Layer 6 of a small transformer language model trained on English Wikipedia (9 layers, counted from 0, width 64).
Take only the direct path to the model's output, skipping the later layers: a vector added to the residual stream pushes a token's score in proportion to its dot product with that token's output vector.

Output vectors of the tokens that the questions are about. A number n stands for n times 0.12.
";": -6 4 -2 3 3 -1 2 4 3 3 -1 3 5 3 0 -1 -4 0 1 -6 2 8 -4 2 -4 -1 4 -4 -2 -3 -1 0 1 0 1 -6 -5 -3 -9 0 6 -5 3 -2 4 5 4 -3 -4 -5 -5 8 4 -4 -4 -1 5 -1 -2 0 5 -4 7 3
"sp": 8 -7 3 -7 22 0 0 0 -8 -5 -6 -9 2 7 7 -6 -12 0 5 -9 1 5 6 -10 8 -9 3 2 -9 -12 8 -15 9 7 4 -6 -8 11 6 1 2 5 4 -8 -4 4 -7 2 1 -5 -9 2 3 4 -6 -10 12 7 3 1 -1 11 4 -1
" Label:": 0 -2 -4 10 14 3 -3 -1 0 2 -6 -18 13 19 11 8 -5 4 7 1 -1 5 7 -15 0 -16 -5 2 -18 -1 6 -9 2 -6 9 3 -18 0 -7 0 -1 6 4 -6 6 6 10 2 10 -11 -17 -4 -7 -7 -8 -13 26 6 -6 -3 -3 14 4 -1
"ired": 0 6 -5 -6 27 9 16 -14 -10 -8 -8 -11 16 11 4 -7 -11 -15 -1 4 -4 4 5 -12 7 -8 -1 9 1 -8 3 -12 9 -1 3 2 -11 5 -6 -8 -4 9 3 9 5 -5 3 -5 9 -9 0 -7 -6 -9 -2 2 13 12 -2 4 -2 12 -5 1
" band": 2 1 -8 1 23 0 3 -3 -11 -4 -10 -6 0 6 9 -10 -9 -7 5 -1 0 1 -5 -9 4 -10 5 3 -4 -5 5 -10 8 4 1 7 -10 -4 -7 2 -4 5 8 -4 7 7 3 -1 6 -6 -6 -8 -1 -2 -7 -11 19 17 2 -2 1 9 6 5
"day": 3 -9 7 -1 23 11 -5 -4 -13 -3 1 -25 14 9 13 -8 -1 10 12 -8 -15 7 4 -10 4 -23 -1 4 -12 -1 3 -10 4 -3 5 -12 -10 13 -10 -8 13 -1 12 -15 10 2 14 3 6 0 -19 -10 -5 -18 -5 -2 23 6 7 13 -4 26 -8 -4
").": -1 11 -8 -2 14 9 8 -1 -2 0 -8 -3 4 9 -2 -9 -6 11 4 1 -5 -2 -1 -5 0 0 -1 -6 -2 2 5 -13 5 -3 4 0 -11 -6 -11 0 2 -10 8 -4 1 2 -1 2 2 -2 -11 -4 -3 1 -9 -8 20 9 1 11 -4 1 12 -1
"==History==": 11 9 -16 0 31 -7 8 -1 -14 -6 -10 -7 18 15 18 -6 -14 3 6 1 0 -5 -1 -14 8 -14 5 -1 -14 -9 11 -9 -2 -4 6 2 -17 9 -2 2 -11 -2 7 -5 7 0 2 -5 12 -13 -20 -12 -5 -9 0 -7 27 17 8 6 -7 17 -6 11
"N/a": 24 -7 -40 -2 98 12 -2 18 -34 -36 -17 -62 44 52 34 -32 -29 -14 39 10 -21 23 25 -36 9 -33 -3 26 -61 -20 25 -23 30 22 7 11 -61 -3 -45 1 -5 9 40 -32 38 1 13 -11 49 -24 -53 -39 -23 -29 -23 -44 68 21 6 38 -2 47 16 11
"play": 2 -3 -5 0 21 0 -8 -3 -5 -5 -1 -10 11 14 10 -8 6 0 12 -4 -3 7 0 -15 7 -11 5 5 -20 -7 10 -4 6 5 8 1 -12 3 -1 -11 -1 4 10 -12 5 6 -4 1 3 -4 -13 -4 3 -8 -9 -5 20 3 -5 0 3 15 -1 -3
" Location": 1 -8 -15 3 13 -1 -3 14 -10 -12 10 -13 17 13 10 2 -20 -4 3 4 -9 3 -2 -6 5 -14 -3 4 -1 -6 2 -7 7 -1 7 2 -12 3 5 -1 3 2 9 -10 7 2 7 -1 6 -14 -5 -2 -2 -2 -7 -9 15 7 16 -2 -9 15 -6 -1
"adu": -4 -1 -16 14 20 2 -1 0 -6 -11 1 -10 11 16 11 -7 -10 7 2 6 1 6 0 -16 0 -4 1 0 -13 -2 8 -6 -5 -5 9 1 -12 -5 -4 4 -4 9 6 -12 4 0 13 9 5 -15 -18 -13 -8 -11 -5 -11 17 15 6 6 14 13 -11 10
"ance": -4 -13 4 4 16 4 9 6 -3 -3 -1 -4 19 12 6 -12 -1 4 5 -7 -13 -4 1 -10 8 -9 -7 -9 0 1 -2 5 0 16 -6 -4 -6 9 -15 -4 -8 3 4 -9 9 9 0 -3 4 -8 -7 -5 5 -16 -5 -6 10 2 5 2 5 11 6 2
"′": 12 4 -25 -7 30 9 0 6 -2 -24 2 -23 13 19 5 -10 -13 -3 11 9 -8 16 -1 1 -6 -8 1 11 -18 -6 -1 -4 8 15 -2 10 -19 5 -20 5 2 0 6 13 4 4 7 10 11 -22 -10 -19 -8 -20 -2 -11 25 -7 4 4 0 15 11 -7
"writ": 1 -6 -7 1 28 -2 -8 -5 -10 -1 6 -17 10 13 5 -16 -6 -1 2 -11 -16 8 11 -20 5 -17 0 6 -14 -9 18 -7 22 14 4 -7 -17 2 -11 -5 5 3 10 -14 8 2 2 -3 12 -5 -14 -3 7 -1 -11 -8 21 12 -2 -1 7 22 3 9
"duced": 10 14 -17 -6 29 2 3 -5 -7 0 0 -16 6 15 12 -17 -12 -3 4 3 -2 -2 4 -11 3 -16 -5 13 -25 -7 1 -19 8 5 11 5 -18 2 -11 -6 1 4 11 3 9 8 -1 -4 2 -9 -12 1 -5 4 -4 -10 24 7 -2 4 6 7 10 3
"ollowing": 4 2 -13 -6 26 0 -10 0 -4 -2 2 -19 21 13 12 -8 -16 -6 -2 -6 5 -4 10 -14 6 -14 9 13 -2 -8 -2 -11 8 -4 6 12 -12 4 -16 6 -7 3 13 1 6 3 -3 -1 9 -20 -4 -10 -7 3 -2 -11 17 5 -3 -4 2 16 4 9
" years.": 0 -15 -11 -1 36 -6 5 3 5 -6 -11 -9 17 11 7 -7 -3 1 8 2 5 -1 -7 -10 3 -12 1 -1 -9 -3 10 -10 0 -4 0 5 -21 -4 -13 -3 7 4 12 -14 6 9 5 11 6 3 -19 -9 -2 -13 -8 -6 25 7 -2 15 -3 11 7 -5
"'s": 1 1 -4 4 8 1 2 1 1 2 -5 -4 5 3 -1 -5 -6 5 -3 -2 4 -2 2 5 1 -3 -2 -3 0 3 -2 2 3 -2 -5 -4 -4 2 -2 2 -1 0 -2 -11 7 -4 7 0 1 -2 0 -3 0 4 -9 2 2 -4 -3 1 -2 3 13 3
" Inf": 5 -4 -8 2 17 1 7 -1 -5 -1 -2 -5 0 9 6 -4 -11 0 1 1 -5 6 0 -5 0 1 1 3 -8 0 2 -5 2 0 9 3 -13 3 -4 -1 -2 0 4 0 6 -9 1 5 4 -5 -10 -4 -6 -4 -4 -9 14 1 -2 6 3 8 4 -1
" ;": 3 -5 -7 5 12 -2 4 1 0 4 1 -9 11 13 7 -7 -7 -7 4 0 0 11 1 -9 -4 -7 -5 5 -13 -1 1 0 6 0 8 1 -13 -5 -12 3 1 3 9 -3 10 7 3 3 3 -17 -14 -1 -4 -9 -5 -13 16 4 0 5 5 6 0 -1
"ement": -2 -7 -10 2 28 -3 7 -3 -7 -5 -3 -12 24 12 6 -2 -2 1 3 5 -2 12 -4 -2 8 -5 5 -1 2 -11 9 6 -11 9 -2 2 -10 -6 -5 9 2 -1 0 -3 4 -5 9 5 10 -9 -13 -18 -2 -17 -6 -11 20 -2 -1 -1 -5 0 4 1
"s;": 1 -3 -2 -4 19 -2 2 6 -13 -3 -15 -7 7 10 10 -8 -14 0 5 -8 -4 24 -4 -14 -4 -1 7 3 -12 -4 8 2 0 0 2 -10 -12 6 -14 1 16 1 9 -6 6 0 1 1 -1 -4 -14 3 -3 -2 -9 -10 16 2 1 4 11 10 14 -1
" time.": 3 1 -7 2 33 0 -4 3 0 -7 -11 -11 16 6 12 -8 -3 -3 5 -6 -4 3 -1 -19 -4 -5 7 -5 -5 -9 0 -19 4 6 7 4 -15 -7 -7 -9 3 1 9 -7 9 0 -3 -4 4 -1 -19 -6 3 0 -8 -9 17 13 0 24 9 9 10 5

Output weights of attention head 0. The head adds the sum of these rows, row i times number i of z. A number n stands for n times 0.015.
o0: -25 12 14 -15 -22 -44 28 -5 -3 19 -13 -7 10 -5 26 3 -29 -4 -24 12 -27 27 -8 34 37 4 -7 -28 17 30 -14 33 40 70 -4 -37 -49 4 -12 -46 -12 23 -40 27 14 5 -15 4 -1 -50 -4 9 -22 -18 14 46 6 -9 5 -15 31 -32 40 6
o1: -9 -23 21 -24 -2 -9 17 -12 7 17 -7 16 30 -16 -10 -16 4 -3 -38 7 -25 41 16 24 20 4 -32 16 6 2 -25 12 4 5 48 -25 -34 0 -26 -28 -2 24 -7 1 40 13 -25 30 -2 -18 -6 2 -8 -18 -4 57 13 41 -9 -20 -27 3 -9 -21
o2: -6 -22 -4 23 10 -14 -4 -5 -13 -5 8 28 8 -27 20 28 -16 33 -5 -39 -2 11 -23 4 26 34 6 -9 21 3 11 11 -30 -11 -18 10 -29 -9 70 7 -25 2 16 -6 18 -2 10 -6 -1 -13 -23 38 -19 7 -7 -18 -40 25 -4 -6 -30 13 -14 8
o3: -11 5 -20 39 18 9 -7 47 -18 42 -24 -9 3 -20 -20 9 31 25 34 -27 -6 49 15 -8 -71 -31 -6 -3 -19 -23 -10 -20 42 -1 -1 6 -18 26 17 -30 30 -29 -17 -10 -16 35 6 9 19 32 -44 17 -19 33 -24 -48 -23 0 31 8 35 -23 5 -21
o4: 36 -10 -3 -17 -12 10 -25 -2 26 -23 0 -10 -4 -22 10 -29 3 -16 -22 4 16 31 -7 6 -40 -42 13 11 -15 19 -8 30 4 -18 14 -12 -50 16 17 -31 30 -25 -23 10 23 28 -27 3 1 25 9 26 17 20 22 -25 -5 -35 43 25 23 -6 -11 0
o5: -16 -9 15 -16 13 -12 12 34 9 43 -23 -7 15 0 1 12 -7 2 -5 53 -8 -20 -6 17 -6 32 2 -21 30 27 -9 -9 -18 -64 19 2 -10 -6 -28 9 7 -4 21 -32 -31 -3 14 44 32 21 25 -15 -3 25 -6 15 -43 4 10 -33 -20 -33 -27 -13
o6: 51 34 51 -31 5 -32 -35 -30 26 2 -35 12 -15 -5 -6 -50 16 -18 28 -10 -13 20 18 -27 -18 -29 26 -1 20 -28 6 -12 -41 18 -44 -4 45 -11 45 -8 -3 26 -11 -16 -21 22 9 28 -3 -48 -22 14 39 -15 -25 44 -26 25 14 6 -26 18 17 37
o7: -10 16 6 20 12 5 4 -7 15 2 -18 24 -36 5 34 35 5 44 -5 -17 -2 -12 -19 -8 39 -24 7 -39 13 -18 42 -6 -26 32 44 4 0 -5 -8 -25 -32 17 -3 6 -9 -12 -6 -9 -5 -23 -38 -4 30 -27 8 1 10 4 -7 -38 -22 -1 22 11
o8: 15 -5 3 32 -24 23 -9 3 -18 4 -6 -6 -14 25 -4 -14 16 -20 5 7 9 15 -1 -1 24 -33 22 11 -3 -7 20 -38 -3 -7 14 -16 54 32 -48 12 26 41 5 12 4 7 -48 -40 -29 2 37 12 -38 -15 51 -10 1 1 -17 -1 -11 -8 -53 3
o9: -12 22 7 -17 -14 9 -25 -12 -19 31 20 -30 6 0 9 -36 0 -24 -10 52 29 14 -27 -23 27 -48 -29 -5 44 -8 19 -42 33 -35 6 5 -71 6 36 21 -16 -22 -4 5 -21 48 3 -3 -32 4 64 33 -10 1 -25 23 8 2 41 -32 62 -12 1 -24
o10: 18 -2 31 30 8 -40 -4 20 -22 4 -17 -22 -22 52 47 -5 -13 -3 2 15 11 4 -57 -19 -21 -4 35 11 30 18 -38 5 -20 -1 1 -11 -14 -21 -18 -14 -6 -3 10 -16 -24 -1 -12 -24 -3 20 46 26 -28 3 31 -4 -10 12 -45 24 14 -20 19 32
o11: -20 -7 2 13 -3 -23 -6 -17 -1 -21 28 -25 22 -2 -27 -6 -4 -7 -1 -10 35 33 26 7 10 -24 -2 40 -44 -6 0 -3 12 5 33 -30 18 -3 1 22 -23 -25 -22 18 40 -18 -4 0 -18 7 19 -31 -21 -8 -14 22 16 10 23 2 5 35 4 -28
o12: -19 -11 8 -1 19 -9 -28 28 -3 19 23 -11 28 39 -1 9 -3 15 19 -42 -14 36 -7 16 -18 -55 28 -9 2 10 23 -11 -34 34 38 -33 -9 0 -41 -3 1 25 16 14 -23 -54 -3 -5 12 4 -9 -1 16 23 22 -17 3 -9 6 4 21 -51 -24 -5
o13: 25 -10 -6 -1 -28 -21 13 -20 10 -12 -9 -17 7 -21 17 9 24 -16 -5 -21 14 -8 -10 7 -11 -25 27 91 3 -61 33 2 16 -23 15 -11 -41 27 -35 8 -27 44 -32 1 33 45 49 7 -23 3 -20 8 18 5 6 7 -36 6 -2 14 13 -12 -27 -11
o14: -61 -6 3 -30 10 14 -18 -5 4 8 2 -31 -42 14 4 -36 28 -11 19 -30 -15 -7 39 8 23 -17 8 21 20 -5 24 -30 32 13 -92 -9 28 53 -28 -21 -7 13 -22 2 62 -18 27 -20 18 52 47 -51 -4 16 26 -19 8 1 0 -7 -10 -19 22 0
o15: 31 7 -18 27 -8 2 0 12 -24 22 14 -19 21 -6 -9 -3 27 16 -6 8 -53 -6 12 -9 0 10 -17 11 40 7 30 -12 -47 -20 5 15 16 10 7 20 -18 -4 -33 -25 15 25 -43 -14 3 42 -29 -34 16 -24 10 39 15 -8 23 -16 -50 31 -34 -3
o16: 25 -3 10 14 2 -17 6 -14 22 33 -3 -18 -37 -31 11 0 -4 22 24 -2 -4 16 5 -18 -9 -14 -12 -53 6 -19 12 -21 5 19 35 -14 -27 -2 18 62 -25 5 -13 -14 -3 12 -43 -4 11 13 -6 -41 7 -19 5 2 43 -18 -23 -3 29 12 -3 49
o17: -4 47 -19 -8 -43 -8 -18 -45 0 14 -7 13 25 2 4 3 -9 26 14 -19 -25 11 -26 42 27 45 31 21 9 -22 -23 -27 -17 -42 -21 26 -15 22 29 10 7 4 -4 10 -1 25 -48 -36 -35 3 13 41 -19 4 47 -47 10 17 33 -28 -21 16 21 -34
o18: -30 -21 -31 -14 -16 13 54 2 -1 -4 -14 2 23 -28 -24 -23 -4 -8 -26 24 29 -51 73 -28 29 -25 48 16 -11 17 -27 9 -14 -25 50 -11 29 -19 6 -22 -38 16 34 -42 13 9 0 14 16 2 13 3 39 -19 -5 16 4 33 -23 -31 4 2 17 -20
o19: -23 -15 8 3 25 -23 21 -11 46 41 -12 13 4 -30 39 7 -5 38 11 7 11 17 -26 27 0 5 0 -54 27 -15 -8 -23 2 -34 -13 14 -36 29 -21 34 -5 21 4 -44 -3 -18 3 13 13 5 20 -31 7 12 -12 2 -12 19 -18 -13 -6 -21 -13 -2
o20: -3 -12 2 -18 1 -15 3 -1 13 4 -6 -19 12 2 -18 -16 -7 2 -1 16 -10 24 16 24 -23 14 4 -1 -26 20 -47 2 11 9 -29 -4 16 17 -14 -5 17 22 -8 -6 -15 -24 -12 0 10 -1 6 -13 1 25 3 6 11 10 23 12 0 3 23 -29
o21: 27 -39 -19 -7 -28 2 28 -7 43 -6 -9 12 -23 32 -33 10 4 -8 22 -3 -13 42 -10 26 -2 17 -19 -5 -15 -15 11 6 4 -28 15 -18 -55 31 -6 3 -2 15 -2 -4 35 -30 2 23 -8 -8 28 -1 -5 -15 -30 -11 11 37 3 34 -43 16 -25 8
o22: -23 -41 -1 54 19 19 -35 -32 -20 25 -49 15 16 -32 17 -20 40 -52 10 -14 20 -16 -17 -33 -10 51 -12 -2 -29 -10 -4 53 40 9 -13 -23 -22 -29 -22 9 6 44 15 -3 -32 45 -28 -17 18 40 29 48 1 -14 -15 7 12 16 -25 -10 -2 -17 25 23
o23: -49 25 50 29 20 1 -13 7 13 10 -7 53 6 -20 -10 16 12 -9 -25 -15 28 -6 3 -21 11 -7 -2 2 -1 -34 3 -36 -34 40 38 -9 10 -13 -2 1 3 -58 -10 -19 56 -8 -16 19 -29 34 63 -22 -37 -1 -35 17 -25 -2 4 -3 -7 -17 6 26
o24: 5 17 -8 11 17 31 -5 -5 22 27 18 3 -20 -25 -14 -38 18 -1 5 -4 -13 2 4 -5 -15 -3 11 -1 -15 -6 31 -21 10 4 -28 -30 -24 14 27 22 4 2 12 -8 -29 -20 -46 1 -30 18 15 -1 1 -19 -4 33 -24 26 54 -29 2 -17 17 22
o25: 22 -35 10 18 -32 -6 -3 10 -29 17 12 4 -17 27 3 14 5 -22 6 -23 9 31 24 15 29 -27 -4 12 -39 -18 39 3 16 -6 32 5 38 -12 94 8 -20 39 0 -33 -34 -14 10 -7 -7 -23 -9 -2 -31 -11 -24 -22 -10 -1 -28 5 32 -16 -15 -10
o26: 4 20 -19 -12 -6 17 4 -41 26 -4 8 36 -4 32 3 6 -5 -3 -13 0 3 -38 13 -16 -6 27 12 4 16 -11 15 -61 -4 14 11 -5 33 -36 -19 8 44 -41 16 23 -8 2 -36 55 -30 -36 5 3 -15 3 33 -5 -39 -29 10 2 14 -15 14 20
o27: 12 -43 -34 -7 -15 19 20 0 5 7 27 10 -61 -24 30 -16 -24 22 -25 2 12 7 44 17 6 -11 9 -43 2 11 -9 -12 38 -14 -11 32 -15 17 39 -4 46 9 16 -13 48 16 -40 -38 -20 -42 10 -1 8 -25 16 -15 -16 6 -64 29 14 0 14 20
o28: 2 -31 -13 -13 12 -34 29 32 -9 22 34 -11 59 -41 -3 -7 -4 -13 -3 -49 -32 -12 -8 -35 -11 -13 3 41 31 30 -5 -28 8 50 -42 -43 10 -29 16 7 -16 -40 52 15 64 -1 -19 0 16 -1 13 19 -23 -26 14 -18 -5 35 -12 49 -2 9 -29 10
o29: -3 -24 -26 1 -16 1 14 -4 -13 48 3 3 0 25 -10 7 4 -10 -22 -27 -24 -21 42 20 8 31 0 30 11 4 20 2 4 8 -19 -11 17 -6 39 1 3 21 -19 -7 11 -17 -44 27 1 1 -13 6 -14 -13 11 4 -59 -33 27 -12 20 -4 -10 10
o30: -20 -33 -34 -47 9 -4 5 2 10 37 -10 -9 -2 -21 -15 27 -8 -21 18 18 3 22 -5 -38 18 -12 -2 -41 34 -27 43 -7 31 13 18 15 26 -17 -21 2 -30 17 14 20 18 38 33 26 14 -16 -14 4 -10 -35 12 -80 28 -19 -8 -15 39 14 -29 21
o31: 3 27 1 10 -16 7 40 34 -17 3 -9 -26 -48 33 -14 -9 -3 20 46 42 -20 -7 0 -30 12 5 -13 22 5 6 -8 -45 10 -5 -21 -4 15 3 -13 -21 -47 6 35 18 -38 7 4 16 0 -10 16 17 6 -41 -33 -4 -17 61 -7 21 -27 -3 19 -14

Each question shows a token from some text and the vector z that the head gathered there. A number n stands for n times 0.054.

" not": 9 9 4 8 10 4 -8 -1 3 7 -5 1 -8 6 -7 -5 9 6 4 12 -2 -5 8 14 2 -7 -2 8 2 -8 3 -8
Which of these tokens does it push up most? ";"

",": 13 9 5 7 7 4 -3 -6 1 15 -4 1 -17 9 -26 -3 13 14 -1 8 -1 -7 19 12 11 -14 4 1 -5 -12 -5 -9
Which of these tokens does it push up most? ";"

"im": -31 -9 -7 -9 -9 -28 21 -10 43 -22 5 5 5 -8 32 20 5 19 -5 -15 2 -4 -2 -6 18 14 -15 18 24 8 -15 1
Pushed down most: " years."

" girl": -12 9 11 6 14 2 -1 -4 2 -20 -19 9 -8 3 -3 2 5 -5 7 -1 0 1 5 15 4 -7 -3 16 11 -3 -9 -15
Which of these tokens does it push up most? "day"

" College": 3 6 4 -1 11 8 -4 -2 -8 2 -11 4 2 10 5 -4 12 -12 -5 14 3 5 4 10 13 -9 -3 4 -5 -6 -11 -12
Which of these tokens does it push up most? "'s"

"\",": 21 13 7 9 10 -9 6 2 -7 14 1 9 -7 17 -7 -11 13 7 -2 19 4 1 20 3 5 -3 -15 13 -4 -14 -5 -7
Which of these tokens does it push up most? "s;"

" States": 25 33 13 14 5 -22 -1 -8 -11 -1 -24 -7 -20 13 4 -12 -2 -4 -10 9 -5 42 21 26 5 12 14 22 28 33 22 -15
Which of these tokens does it push up most? "writ"

"g": -7 14 11 14 4 -21 -4 -3 -40 -14 -38 22 17 -7 -25 4 3 -4 19 -28 5 -16 -30 -10 -8 -28 3 -13 40 7 -8 -16
Pushed down most: " band"

"re": 0 -18 0 17 -7 6 -34 9 -4 21 -3 11 2 13 21 12 -7 28 2 6 -17 -38 -2 17 -7 -42 -13 -40 41 -20 36 -23
Which of these tokens does it push up most? "N/a"

" House": -1 9 4 -2 7 15 -7 -8 -10 -4 -15 7 -1 11 5 4 7 -7 -5 16 1 3 3 15 12 -10 -7 -3 -1 -5 -13 -15
Which two tokens does it push up most, strongest first? "'s", " years."

"\"": 0 6 31 -1 -3 -14 -2 -13 -37 29 6 -18 -45 -27 -5 -11 -12 36 -4 -16 4 -2 -8 -13 -1 1 3 2 22 -5 28 41
Pushed down most: "day"

" col": 17 24 15 1 12 -25 -22 2 17 -4 -25 7 14 18 -20 -17 6 12 -19 10 -7 19 4 19 -5 2 26 11 16 10 16 -51
Which of these tokens does it push up most? " ;"

"s,": -3 -3 24 25 -6 -17 22 7 13 -4 2 -9 4 -2 17 -6 -2 10 0 2 -12 -5 -20 -12 7 -27 -14 20 53 -17 27 18
Pushed down most: "'s"

"th": -12 9 18 -9 13 -7 -8 -10 6 -11 -12 -1 -15 -2 -5 9 13 5 -5 18 3 27 3 4 -7 -5 -19 29 2 -11 10 -26
Pushed down most: "duced"

"on": 5 23 3 26 7 -12 -4 -12 -12 -22 -36 14 8 10 -44 -14 -5 26 16 -11 19 29 7 -24 10 26 -4 -1 -5 21 -7 -8
Which of these tokens does it push up most? " ;"

"ay": -16 -8 -7 4 -5 -22 7 1 48 -23 8 9 16 12 7 32 14 36 -8 -18 -2 -7 -3 -5 25 11 6 -5 37 9 -26 1
Pushed down most: " years."

"eter": -9 -6 -2 3 9 -21 19 19 3 -44 -2 -3 24 5 -10 -9 -10 -14 14 -39 7 -16 -12 1 -7 21 7 12 19 6 -12 -4
Which of these tokens does it push up most? "N/a"

"l": -11 -4 2 1 -31 14 -14 23 -5 3 -13 -17 46 -3 -11 13 0 7 9 16 -16 -28 -37 8 -2 -10 9 -8 31 -12 22 -24
Which of these tokens does it push up most? "ement"

" v": 8 7 7 1 7 13 -8 -5 -4 15 -3 -2 -4 0 -10 -8 5 5 8 11 0 -7 17 9 11 -7 -3 8 -1 -7 -5 -6
Pushed down most: "N/a"

" p": 7 7 13 12 23 -7 3 3 -17 4 -16 4 -15 12 -8 -13 26 -12 -8 1 -10 -2 14 22 12 -15 1 -1 4 -13 3 -5
Which three tokens does it push up most, strongest first? " time.", "writ", " years."

" James": -2 10 -11 10 1 6 -18 -17 -2 -3 -28 -3 11 35 -17 -28 -2 7 -11 18 7 27 47 4 8 -7 31 -30 -8 9 40 -22
Which of these tokens does it push up most? " ;"

"a": 21 -22 -6 -2 1 -10 -47 1 15 24 14 -19 -8 -19 -8 -47 -7 18 -33 -2 -3 6 16 -25 10 -7 27 16 -24 -8 6 11
Pushed down most: "day"

"ation,": 1 1 19 -4 -12 -9 -51 1 7 -8 -12 4 17 6 -18 -15 -3 34 -17 -1 -4 6 -6 -8 -20 3 16 -6 24 6 11 -12
Which of these tokens does it push up most? " Location"

"ot": -8 -9 15 -12 6 -3 3 2 -3 -40 -20 -29 -12 -19 -7 18 -10 12 -4 20 1 18 3 -15 -10 -37 -17 14 -6 -5 12 -28
Pushed down most: "duced"

"ase": -23 9 -9 11 16 13 -31 17 12 -20 -15 -10 15 -10 -30 17 15 1 13 18 -4 14 12 -5 -10 15 -16 4 -37 -10 32 -41
Which of these tokens does it push up most? " Label:"

" population": 44 30 10 16 18 -14 6 5 -15 13 -10 6 -3 38 7 -14 -6 23 -25 13 3 23 -9 5 3 -14 -14 -9 6 -15 3 7
Pushed down most: "adu"

" acc": -7 0 7 -1 4 5 -15 -1 -6 3 -10 -1 -5 7 1 2 6 12 14 14 -1 -11 16 -4 2 -8 -8 1 9 -1 11 -12
Pushed down most: "′"

" William": 2 16 -5 3 -6 2 -10 -11 6 12 -30 1 8 37 -13 -23 0 13 -5 21 3 21 43 2 8 3 29 -24 -8 13 38 -20
Which of these tokens does it push up most? " ;"

"ang": -14 0 32 -18 1 -39 29 17 13 -2 0 -26 -24 10 -3 2 6 30 2 16 -2 -16 -2 -24 -2 -9 21 22 41 -10 16 6
Which of these tokens does it push up most? "==History=="

"39": -16 27 -8 -10 1 24 -47 -6 9 21 -16 21 -5 32 -11 37 -34 13 32 0 2 25 -12 11 13 -43 -3 -14 7 -6 -44 22
Which of these tokens does it push up most? "ired"

"–18": 3 34 5 10 8 14 -73 24 -3 -26 -10 -2 0 15 -34 13 -2 -9 6 12 -20 22 0 26 -7 -19 23 41 -1 2 -20 -14
Which of these tokens does it push up most? " Inf"

" million": 9 -2 -19 14 43 -22 -31 -8 -8 -3 0 -5 -10 2 14 -2 -1 14 -25 -4 3 8 6 7 -16 -55 2 3 -12 -23 -5 -26
Pushed down most: "adu"

" rem": 2 8 8 3 9 -1 -6 -7 -4 6 -6 -3 -7 -2 -6 -10 6 0 4 13 0 1 19 4 3 -15 -9 15 2 -14 1 -13
Which of these tokens does it push up most? " years."

"ed": 34 30 -6 -4 17 -3 -14 -5 -11 44 -9 -6 4 2 -12 -12 -8 -8 10 5 7 -23 -5 -26 -22 -14 -10 -15 29 -28 30 -12
Which two tokens does it push up most, strongest first? "N/a", "′"

" ph": 16 10 -7 -6 1 2 -3 3 5 -5 0 -4 -1 4 1 -3 11 -2 1 9 -2 -18 26 15 3 -19 4 -7 2 -8 14 -19
Which of these tokens does it push up most? "ance"

"-c": 14 22 8 16 -4 -13 -4 3 -8 4 -12 3 -11 -1 7 -22 4 10 5 6 -1 6 36 25 10 -3 -11 9 0 0 15 -7
Which of these tokens does it push up most? "writ"

" De": 43 23 -12 -18 -7 -29 -1 -1 -6 28 -9 3 -7 21 10 -41 -1 7 -13 1 -4 35 -18 20 21 -3 27 10 28 -8 17 18
Which of these tokens does it push up most? "ired"

"ild": 2 -1 15 24 2 -23 -12 -10 25 12 8 -7 -10 -14 -56 -14 2 15 -39 -15 -5 1 55 -4 9 22 -17 14 -14 -20 -12 -14
Which of these tokens does it push up most? "s;"

"aying": -4 4 8 -8 2 -9 -4 -10 3 1 0 5 -2 -4 -6 -6 2 11 12 2 3 -10 7 9 1 -5 -4 6 16 -14 -7 -14
Which of these tokens does it push up most? "ollowing"

"ually": 21 15 6 -5 12 -7 -8 -6 2 15 -15 -10 -25 5 -15 4 14 20 3 10 -3 2 0 -17 0 -14 1 7 18 -9 17 -17
Which of these tokens does it push up most? " ;"